Layer 6 of a small transformer language model trained on English Wikipedia (14 layers, counted from 0, width 128). Numbers have three digits each and are written without spaces.
A neuron's activation on a vector x is GELU(weights . x + bias), where the dot is the dot product.

Input weights of the MLP neurons that the questions are about. A number n stands for (n - 500) times 0.001.
n5 (bias -0.066): 451618723616341468607434520394410466413603727387635448487429551552500559395500290388479525634292498537561401596575528524667523660450362567527551713332556581552517378340371613716629469563504701507387422547461708450377470424584511437303369386760277540275278595519572247864528465341384595510564459639514467506520411575206413349518606560460590486571423390430595517449414476581425522471546
n15 (bias -0.073): 556632564491488601555479352494521592459497726596470401497480571393471746562509506540509619644518611708454314608425518562531520393549567452492331643531518472650532469577526418503408336607351622554389503549632464750634523634452396369389550339579485531478450457437224471546470527380430391524342512705485531420368509460482332576453309509460287583551475524503450477459532512578334395448461
n33 (bias -0.076): 294511614516248550519727512450408644177520797496714229297571445518405636213319351374496611484524589461517426584390416095554675593484504406465642518477521449536364442428401524768724496451415574610496607475336705665724484456336311618348664417593437622201428750713666375672654607456358572569273600575504574573354579421500572361604626252411635621500615434315415465536556459512517437525372
n60 (bias -0.062): 610637419599413314417526558379708762313463515718573559619478774527628556530451454679452544504642575380859508749376563493666496665522585708410411627439455504608519566512511301575445339458249579533437619412618489531489413504565190485764373389482500379535242245275327558481489595360491524455525463540629759411450419469527274497579430420250486530546632497393684565393507500420492372344427
n95 (bias -0.070): 574332558291560496424463536477500725295661651553684217460401509500692447352162584325577676724471555627652567688276443512453512340591345649461483515441608465679557394393588504746460377446354559544658504369483404400483555423306517715515539563646276628294539405382563743632541504463426232471401480728254561419188464698466580286670677458530622492787450348512676361682675633676660449393385
n97 (bias -0.027): 452477361384481434375616460524355507593569673472608205497509523511497655542529320520484415646554582398553558511500494614715488708500500477572523754420557550532405682530484576682400506581473728714563526480422422487500531418438371513431615388801348333440450601456507248523426494357388540590494354388416545521506372477530269449650428438336414426451534538534537512573655522397369547443345
n100 (bias -0.073): 481568531546539517311507458459431417330592626375422372584571626536639533530615278604536616561513581603497293595340593480571420433716601537368486595516500514639460476524562355521607441392605603484401746644126663735184416437429604530705573624587341434531514525683291562704510488417380549376357364637473585519494287558314568505559520517500487480527482437325507432543470385480471497427497
n105 (bias -0.032): 451586795399607514471693543441433648404639574548339679440583489445680646376476574572558403493448463709567423511252459340470775472513519604556582412318529670350602344291641392551269458580482708430459416705437364402479437602470500680565578486427585432396500442570412493536562538494410297593490514732427410429477493475362267423348715556586421751615474382369374437520459560547325421496484
n107 (bias -0.004): 450403508512520460552476454444491242417512539552491362494626611579665389373413542638479354458709488494558476510488503529443477604483606497559561651594533338494564683534598613596566622479500733483547784467563437325461454442605316524419492594500531509525528407391536517445500374556589556482566430399656570400669445673540503450589439479503200530476586690568485511450503408451481617731646
n110 (bias -0.062): 312510539213577729524575467393446520515437523337634587493434559557500663519279688531690497534369404420574428634493504515554659214442585629367617304580558433347418442193610578370551517595347247525537423581603496561629420493533453636493589419658589594343315831389246595516383524438555405383438716573298644543532360338585276440517445335492665695793586402500476682267448431570508617606402
n111 (bias -0.020): 466576737512444453376476526509550683376500413506485435500368544586462488552358640399545356475524512632444583442527539659529503512647566665348503361626552449675614387576692539500532460335646500523637463378639392413500547425632321537460411472430472491367586468458621456487521541349386545442494470340605434447592660497725411296664375385430329458395740585509503512476563453553533557601494
n114 (bias -0.035): 720484572507599775564412381441474386333543901486433486486355283616425345405530530387493527831518510752432478576532536615406598413391493522368266274595630397525504406233514654500539442618470573489389600556352467674496560557640485471390455597615500822625508424588504405474781245506399458226592255635614554401576340590590429506442482585470395624511497391358603461450540485550602485341449
n120 (bias -0.051): 267527583481511520268496530325659459462515567436700457593496508653583458538465350540435563414343515541353481500721649816496407184589435698583412616496385686263443349367538504536650507050387511560530531492578321437469426261548620399525602532670341528336580557251571705424512528452650605635459607414469440573562538468757640386694417394572574381231615507441480448178633409537413472656364
n121 (bias -0.025): 583582523490586529392386480232289432433333569584439279346339733641573402560565554607468623461571652515420654676404444318517507465568433689439511548599494467605570227522590469738655528407433463757524540442522568331578381329480577532254573362537391379378404723346373510401326568333494500620517605410561583710571417569475437525500590431552781610400448567359463637340560366431531577434517
n143 (bias -0.054): 601617373527554410382699664406488453659406549316609692304650413511693626317177341743484373492718532644676412569461547480370228484504384612421516870511517529461658434442368508429481462476388622531477366304496641447436477347718356508567410635645373583318550575504492492644623511704458885568442547357677486474402360361623433471518617549571416294552454320156629546578520438306406430736722
n145 (bias -0.052): 395787455620468454490522607374435520574216572427157421461511303467597588644395492531794672466777599575492534632496346493539375533439476481449450534507569504247683363752637496469388415414508703561729591371462507549485493427514416474402570800365466523400384185517340597477619503626298535489715313471639539366630326477477411574451464247531440607669401383535318589482573530413540477427562
n151 (bias -0.050): 583567396574754390537478245467641809500213838287432245419346325457639719606271518523610702598425379594705500728354513509483509668393517496454193601223444695386496468301560500681552411509311742701709685509401402671478381483491266398517513491462372413500241528516074616386336464471471593544748566879384674413408288582646685546363392446592432531786497372513449714400478440491510587449319
n153 (bias -0.073): 485626430442412472402516364373561568437581488546696321978393594483507566567420404492496686607704558354808504562688465586417379701542626536290594568557527409289438577681600577264458497536590617835372616395552393488294379368553374326655433524406423574398356306300327393402583411422638566622523352703540665539590254593492430478618531360176485520289494553414438682566407394293648516553434
n163 (bias -0.087): 429680591539483377492460619479795505544452608348554553394210472586773470399156365500160504638311541542871273569483461422394420469555654598261573516466612551426544532330440608606594465252436432764418406423580233401504390400670418376815280473551205537578491523524563658787698656507299514553372600633513573627450220351400778521601650536155344474255466675400712538691448530509495367780430
n187 (bias -0.082): 592496592337176656410761551519559321261572608251401795520524610694522383232376512631395593521545525509483549591480419524555410488692688459384420485661721120532560223428738520504425564590496601421636674533347446512451465516527538410473412567496588563407334551267325303496435559382500564382602536548562678520627273199730511490507309334118418321434578566303245543556508489377461538326709
n190 (bias -0.040): 156715588613402454410433604391331672452262652592443358310486407546523522306587530446618480538652537698588541540649356504511593563464444440599388524407440375611555396484623731621511294417212600381394565565424572496440529562547581477461581790582381612457340461421420330504474283343658574351673323449602500494550536485374431411408631371547618504421568544330336583185773412714440280535556
n197 (bias -0.043): 264648553624494410466467304402442450404474734457432565445587368521521721543246275538447457594211498564514395450468474599567420557403535601557462728291588665354497290399510634749360491402319702552484408517608591330607603428423427389541553538570208431594291517469541490621707627464571395570519523591473462514392376349414521607544562554538401593591541494516364642382517421461583528587516
n274 (bias -0.053): 535640418618528556354758269269654513426720551520517373472616785573578463401378347642521451504215503390573043596488553484488552492536649889300620451416465522397459735387528484269371394433413432392321635309614345597596492431388629575781559513337389612487444591550385572654558587455645539600685557658403666613496257223679345473643638386184472401563564451669613640325508489504504250284380
n293 (bias -0.017): 469681649522361728491539435482640493552621579465447395581415581500430606626691351698346435330342548579647451562522513513522466623644390637506500562612528367481619620344699414428352338412574578657541322537467300503373472500606560422582466410345590547466551554599324312497335674441600497370506295693602427452543430321413408477529402596595485552412525547503341534417635474676538315412337
n294 (bias -0.028): 364565519664446524416612446472379380597667500509518413715514472544439494556569488564366350553588463444479435546583442631475548644642508497424397631638587281506480500592663552463406544533638475580356575566542408503515534506466290385646442416486527546491319540435455270388474481422737413403460520454610623531667448419684364533479566473475452523348597577427426761384541518429560476460412
n295 (bias -0.026): 396669443589596618549271430396433459580425446369473429339386520638654538439481224626289667527629607654567558604559549334270496599529360377503149528397526592613470567301541702564352457439520650478504616516438496504668665129500504519561482664628296480258448556570461467606378341472515608496640282648673467503590355465719720527624478391333653401381640431533393691564771449359475279389390
n348 (bias -0.023): 480473594716391444408303515526519351509553442402534545372474557519418416551488457397473409384389530535419601530609587748506398446535440634393306652523610440629380587601553654389676511305532543544277454336537583392533576292442434476295543537619481582535601500402686368384264552552527554521354437397674431590612677581584559541455391404573555500408502497448566456461581439550611544676503
n354 (bias -0.024): 730607497572484559593580571478404883437598615707395457667513817485428628530470630580348497328427382539503345589545536427455458593426478382417517479503540468444738407479597493686487497597524554458552571503656392531450522444388452483597362466423359791410416601198356597659593409456630412457636695581483544404475422384510607545512493456169366493564454497332612394464368475451396545444466
n355 (bias -0.076): 549388320372411424230513370467608804422534535427646484655551695689625560439275571703483528346587468630639408656309336422596755343626541597245599444487600751280832549450797444624657408342327517559624478353522478341662391281525374689496471504442572708527364432460317698779583484576500500304639547475403538557359513241500461486496304407118142630822563292260427311513694447559477545668589
n362 (bias -0.063): 384586484442484430641568577252574763412305582305457367451300328638698667234372435277408527607248466487756573721521416550504768276471544428536255550297644394575550587487644438678500252806381929635761306270410406552322207454427399564417289621581435557372632367547561655539449454594514567593549667689436489458388467634374680426612516392518581525662406477540275386608479446607673351412567
n437 (bias -0.064): 500445614443450632537662366479572358522572362504541568532404630425487616324433433546522457456507473566534459655397409467511391581405566419390538437415593596478598376224443615384607272707523433603493668538474370403459296565556549367624562414598485812370236573500297344617723780391426461614486319514396666500507507124605581570387411481244381895552444652385600525651471381447595413496384
n442 (bias -0.053): 428564587496449711522472353405541332504748651397259616666558546436637488484423689363711383480536573986372427717465412699666407697577455795483583478353476601516766504429527500268418592573487708376559430426329399467500407457485521674670515496611703629517244622530492244616576474410409614171539270637528479391511230545624432484397708561446442800618509464286349465397647427477444650625519

Each question shows a token from some text and the vector x that enters the MLP there. A number n stands for (n - 500) times 0.0072.

"H": 552552470510587514557500561705383350532678564411504663478629319470465563580572591439551367429482606489430421581449586438360493574518529524546565503502246572447374569635486291284488457504685526045599350566517459551431545584503621499439415531558743262474571645383548452429574508375429543425438370452475275371504532609590521446356429584501324575473600393518535501467218517536498536516647
Which of these neurons fires most? n442

" |": 538585339380495437521401527705385366570513419460512578564543489559478492522745585530482500481528603442499352483474421479494485516441405378496491506514257494456252675570295425257492452568593439392511412647642554513476513549532489388482456474471562306558512445389432512350527588444456385503326503522469537423330580458487490637316493597525414561450605515504577501498417518471674587438534
Which of these neurons fires most? n15

" sign": 558658416525536418583373534490286414648552365566549487602642490629587469526426469570324535454391600448536530594387602416491462539445294525622410570436297344447265559472292328575488462554609637116424513533658651275532686440488557702484445313529500329658734558337574533434468557400451326563420567421441359313471477525587646449405664618511421397423605412490491484522474517489608435514512
Which of these neurons fires most? n295

" has": 417658360478445415510455637589275330591686411596496631551674333497549492519615520395436539585358597314477501533375601407455408429395433393492467536435255501307263609449151521421330388600581374369482359589737532483673448553474557432555462335490690497591561617336517608514500577395489570552419519518515493398361592500438592546287450587447462551537611487586639556362314517435624587485554
The two highest activations, in order: n110, n197

"\n": 553520391441660452570389567711376425542582492418564583516496284531409483558636433483460679450505599586415474560467513543428403505557300400479473504542251430358269614490341324423428454546526441369387310607602639395589424501503486481375502447526589323604527592367436518372499580419468420491349589657420570468393607464471525611307456562500460517482571384532526522449554517532523660439689
Which of these neurons fires most? n15

"u": 530511561524497415458433563633331447416494331409521543619629511566440421529606438591460348440489608436544519487428601431539384533454277367484606453619279362513329634581253227264426457548595454468504360767592615457469561615542372546473362380525663429646660400501538514370578627426460458492344420545435324407558568520621522472377417609588330491401641540480617573567406517526817531431472
Which neuron fires most, and how strongly? n293, at about 0.55

" Man": 467636452521536304518438605614392455585572380556560551331599452634496492545553532636467431349420605693606355550414570464383481429402421580476575575392329444470200471575344328580488444632680554223500384586703625331526684447527620482509351324380348451573644537247647528389495535327474397530587443543492261362470537618541583451394604612574309560428579424650510451482334517441604658439555
Which of these neurons fires most? n197

" judge": 469623393457447444621345540634503416586564491518637488648650472626384452461648509438360454510372586247352596442384509454484558463538330392633565492552336569447118506504322534527451455548495496467551405763655604420497568415431514534359471380590615324458711387398618499442567589450434335582367615494369406393402529548589553510299486609509563326271611478589645483509474518496575627486512
Which of these neurons fires most? n120

")": 621651458535409352592497474725454415603646438580575586632661461652456441525623466482450428454409594274504450546426592242511526510356368395423506519478262503393309590520218457501501342638521432471486363635685585451611475583458472499444357343466605441585379452341603473527614590456470347616362384445422477426407561507530493572248425676472589619408586498540599529468334517433597357569529
Which neuron fires most, and how strongly? n437, at about 0.96

",": 546674345507479330527498501676418397501535454540634517615566329615502422516588484517487476371508603281560512534466580397503407512440447474417531490539277477216306628594422443350440307548497455336574459624645624511519588484519491462375465539465715438658682373339501462411601504512453430552376451520508574352482473588529504587305453622549454454408597518492592464394322517401752458383584
The two highest activations, in order: n153, n60

" District": 453686472577536516528464577621120548357628378504573495436701368555470445504612559478444427382473597404459496547396561368467553635353366258564516474511276413499260648621250462615541360689776511237458446672502770617434636423531546402410365331524640320563584500386527464478488642355455307691461504438610366307468575455616506498345476630442496483333603423490563582474507516550664544511500
The two highest activations, in order: n33, n294

"\n\n": 592568415521610499533350587479393398515518470471606549594471299505474551597713384410533614303508590468501515620439562461435449435587202385527535558464219460449293440646338350511454477514480489481452262586546681408516494525486404553428533375599479352669403628323437471389458568391440436603413513591340593466472538466535527604318544599455544592477544456468499488476486518456667630456588
Which of these neurons fires most? n121

" 18": 537579390369435540539590543821370400470563454452464633629559395692489350473636469458362449395444603474368481543420476403417416505568562327394473458485284522361322577598428388516575312557613381269605491593661645543549567473445640466402440616467675366760570468301526404516476521474482477474417594353560523365508482580620513546270377589483425561441593449502555415421334517464606616331771
Which neuron fires most, and how strongly? n187, at about 1.5

" of": 492653349643445384515402632683404360575531590439520539463525410523491548587490303495521510380490601447440445809464612440455403544455366249447472538450310412362278663567306531431474467526637481419586429661451560450582561534464424478548441523439590169601580471369464573415457602408472453498481359534527371322413457511511743596336473567489295620580637392477555512525329516447597554440586
Which of these neurons fires most? n151

" as": 457551373530535512549488473656411384540630498422647556601595485626534463543465508514478469522451599431521386615405517458448462526423516517397521533331245432260110605502359459352436484622616432521428365701576525333615489396451582476610436414387628392677636533401396619336493575465446362514454521555462447379345510556516626544307635537449299528496617420468526635592308517364717603463593
Which of these neurons fires most? n153

" The": 560453335456590415508420610773344530538559334409526630500600400564532483537482464425510492386584605542369458741390488509373475498478329332458581528445287645372306722625501415291538428566559519359524370567445594423729522470515559482403495593384538351575641539337461575538540633461430475392430469469468333394306580421488645564342376580467358557603612384450581365511464516471673612406593
Which of these neurons fires most? n355

"oh": 475499584495543412585474489751322500563456426480583568584560414622394450476701551413502408390475605456408547515446620424473511523566454544473464480514273525465417635501355415471608513593553372213490452596534572571498696584504634587323423659585719328736655503352506435528538464319418384367348348534436287391535596631574504448363391567509385540417620420455557479449298517572563530370566
Which of these neurons fires most? n114

" o": 645441500564536383526398621519357389564549407431586515472455436603489442626446472494390503530398597280558475594501585602413508491673656524521585538519316399315217532652447202222466526498667435501456496473525431431490583449400530520529371320442628278563794572486578634366591700436441461349401552454371344422492553606478529469376541603460280426387559549574625510592291518478584488401593
Which of these neurons fires most? n163

"ation": 476519462496543447575434541659131312595551384482549503586718563470451563638677421585370380624549587329505439586340703361498487579415334432538557544470252579502174568506168408447538476619631536329515337603495654498535567464418562544482477347549580362763377566454574562428576617438439489505343451474465334403543516628553541512302442549449448527410613418465581521506492518392522559481489
Which of these neurons fires most? n97

"j": 533567601490456547557391573637360412455563273436466581493419539558406447522629473492601469277360607453424437586535605603480405455602322463472548504509278361535287686606473384285428466545701314328424366574667428539401683673536398478439457397538659166718849622442556511399513579323471437424352509526418314402630543538517529436355458620585496481467632496579542494441416517494560506461547
Which three neurons fire most, strongest first? n348, n293, n111

" Th": 538607450568624292560407661541437523454532502485318615444578181518547526560538578534571556403396611666520527581429506500386402314421507368484422490450343585400430421689322352429495453508580405237634376580717486490493589631551749426527386530427520371730525542315419564442570526316473457451464460523448347328447485532457639464370507561554351519459589533613493460477229517454776600354596
Which three neurons fire most, strongest first? n145, n197, n105

" to": 497580354626437329512413515629204471576451458573468537533628502497475482547556440492513515468405592383597424644450566447550495470330476447511532533402236586233216485575196416514562386606647394453620467546593573511448545595441559417550383524445696470654476447333440567334482570446472368504540446538504539369472585482506603567313448485605326554577595437478549685508238518452475520446583
Which neuron fires most, and how strongly? n151, at about 0.91

"-": 623375393492531422599417570569301282451501439513584541448530421582481463510725499559468486546518603407453386844510409559374487515561345586486599528441266445466182658669410460365557427574659552313449512542590521360489371623447537613418519504554491157522674524437474570264586525525442475428403452378478448398337576670479456540326436584573434536462600526429494482556346517508481552404616
Which of these neurons fires most? n107

"g": 573612437428470357544334557589421385556524397604490503529577403623437443638761386555499369480420607389456539569409739437505450562256376513614434462476289565467335659569429399458453427462616557277515503670553416586488558558463529586411421505505491296705676505449567479531474560369443529430423441509317258301587635704508553462346406675532451440521623495574642516485405516514544448390512
Which neuron fires most, and how strongly? n348, at about 0.19

" obl": 500632380610557474591455618535416353528528409578436573503588315609556522454580574469385451270425597424572570544383458378450448462488265325423483513459320263356412592670410441512518346628511554023565522527633586351379590357471531527401417451416619377600621573434666643536532594456491585521432523363534409284430480571486760454400596557472385570360590515436480454613560517448644403511689
The two highest activations, in order: n107, n143

" big": 510406377563514480497443572636337392472431448465362627623635361573612476691607442435487447408446606474448463588426569575502458539468456406513603523338228415349422578741519554421541534498511507321475524589539457338604491683432385422456402563445551229699647578325670648411405680399451308472407528450378294387430513543377624496375393572568256506457635507535680447602386516614457575481545
Which of these neurons fires most? n107

" It": 500514482349640220462533604516398412636572285448535586576542351590479526492507483562415373508489600495407534644413527513380511429457464452471524526515264608286351661653176314305564389587594478445477346484569704479635560527568750568401448425429597546708581584427503620577639603427434583544459534372569398477415504452670553497322497572487398507407542436468539337422266518382600507529485
Which of these neurons fires most? n143

" by": 527495368561497396570444536634381554630498609480583467464460437604421471497585391444490508399532594296510551587502532497506508608380472419468423551304271576304158539527341501398466530665599515548551364573566469408530562438421506459516404407387636416636634479375495496345453568432448461497539534601458463393384493541633621591322465536435381592444598463511611584509336518383659506370569
Which neuron fires most, and how strongly? n151, at about 1.6

" Czech": 488539455535513490551546555869373458427433481553545495492576237648449436414539570388508349258567593316670541550453356440547434519551321258428656518543296585467415537565462447457395250492376437154633494687556701484617555521455554583357451536476665435640599506352749493503534560417474312447395422425536433418444554556425499485289369541581406590336636574509664369602623517473678415353665
Which of these neurons fires most? n190

" Craig": 532571485457591509556438468655333399752477424409392584577496424597395559506672473489533375355467599423481392473431602540465499465662323349478680534389283585436489586616414455483437441612456628396372268800708673497502631590539555354456442435492576237608761539441508447480497561413446477429409551510367307405442523508496532501316415621485451435487583368470483376568415518567577674368572
Which of these neurons fires most? n105

" Gon": 390573503373416340475501624714487484488528229494616607410635524565418545425634514381655410440615606487439321505448537521454494413520496346487478506483292421406170553620423462452461392548522564357492327616694508311539575645532621535516490434349482368528648560307411559329448583315464259444535543489434355420531648511627530449319521568731299624508583563648614455489379517399677638506687
Which neuron fires most, and how strongly? n105, at about 0.44

"ely": 485391442514589592559518502638284308544442399456400626547891566596536518525642514518462432584416585328550420444297540404427502303414512476353619524491269510296214598599288409454596456584499393416550435511555655431580508531392417401583437371498753420761548482384619576380417720490459373560438480457542429377394540550443540480350408535516301485543600588561507612524494518436532627333611
Which neuron fires most, and how strongly? n107, at about 0.2

"N": 524546522472574526585358554625356322578510397405352623531451426433469423535475583575534354402507595515388444619498451549441527528613432538505569519475292502510320693720462304145370484469709412300378370604600443408461537647508533500483482443463728223692776564560525548362593550412436434308414497453472284444439578489546578497302406575520296692558604503471501528493446518535632568460548
Which of these neurons fires most? n442

" Ka": 563579577516637329560356614716345569526530417532548601415489530560445484528456606525508376416423601400552441454490481417478441534563381465547601488494282376467338600677359359403434458606621446500469328638671710368473604550584325406427330330393503457468858510402494569314558580420463365440479492449469273356391599445513569437394512645504362557463591498639709431488250517605713591447528
The two highest activations, in order: n111, n348

" center": 574654481510499493493425508591177519369591420689593461602640429506465408551628408525319436517398592321435404539363717367485466573331383476617488511473224505540143653431248516671595453567627511272414538709619559560490539519458684487445315379557600422570506576443519538502513618370467291621382569406523442403486552527427555519351481707513446397323610449482573566558325517468566434489447
Which of these neurons fires most? n5

" May": 486682417493497510537443473633304453551523373502535598516517367535382593569683727503599452430578597594281345499497475452443546570431347435420458500479240477440328608674381419465474388618667580233538277503613549489552601582494543435383472495399550371603660467292475506398522499353449377469452470390644388421473652535661504530325399601719419596426576532455416548439353517506546662336683
Which of these neurons fires most? n15

" director": 520691455400516445555307617764235455557542504600685498440692446594452352554665456424392447635493587310408481617375559460442563471443324406621521557415320600528068580415221613577416446520578502304462437792650674417597527497423496552374369337585451506453608533312702484492505521329456258496432392571406415420427543593577546500275517638517515524463637478530620542488287517473567590507484
The two highest activations, in order: n5, n97

" 1905": 512637448378484468566583463771292389477484503487563557667559340749481378442592513380395376431448600429488550535401556429473507542461434335428561503443305584396256625509284373514552258563670431384523518734570643590462574453432504423377361519442673465727490452372558345537557558413483413557472512317552487404537494617716475530265428680466461553405594477473665490453254517513677586213671
The two highest activations, in order: n114, n294

" Un": 537511402581644227605415516574314404567468349441281602462519552550643551491416443510449532403401600420571416786444448550365530404534417400537468562428295389447208636707481294499485367581733697350528416469722626339557578567510578523488482537449382189498767473334580585413466526438469389500456591503361336342442613529450665471405422511534245471590562424680663363560405516502479614484665
Which three neurons fire most, strongest first? n362, n107, n348

".": 643527381496508411556493480628409417480558421494525564517648340467505479594659473500377537401448602305531470698379780457505492513427373314444307466479244507392302695435348333353424396626490473329538406717554685607530637576425575426562412369527577403666438636401420462359543499384466535493410556641377563350354551501545514580329461636433481447487619466466555561466491516472781512344545
Which three neurons fire most, strongest first? n60, n151, n15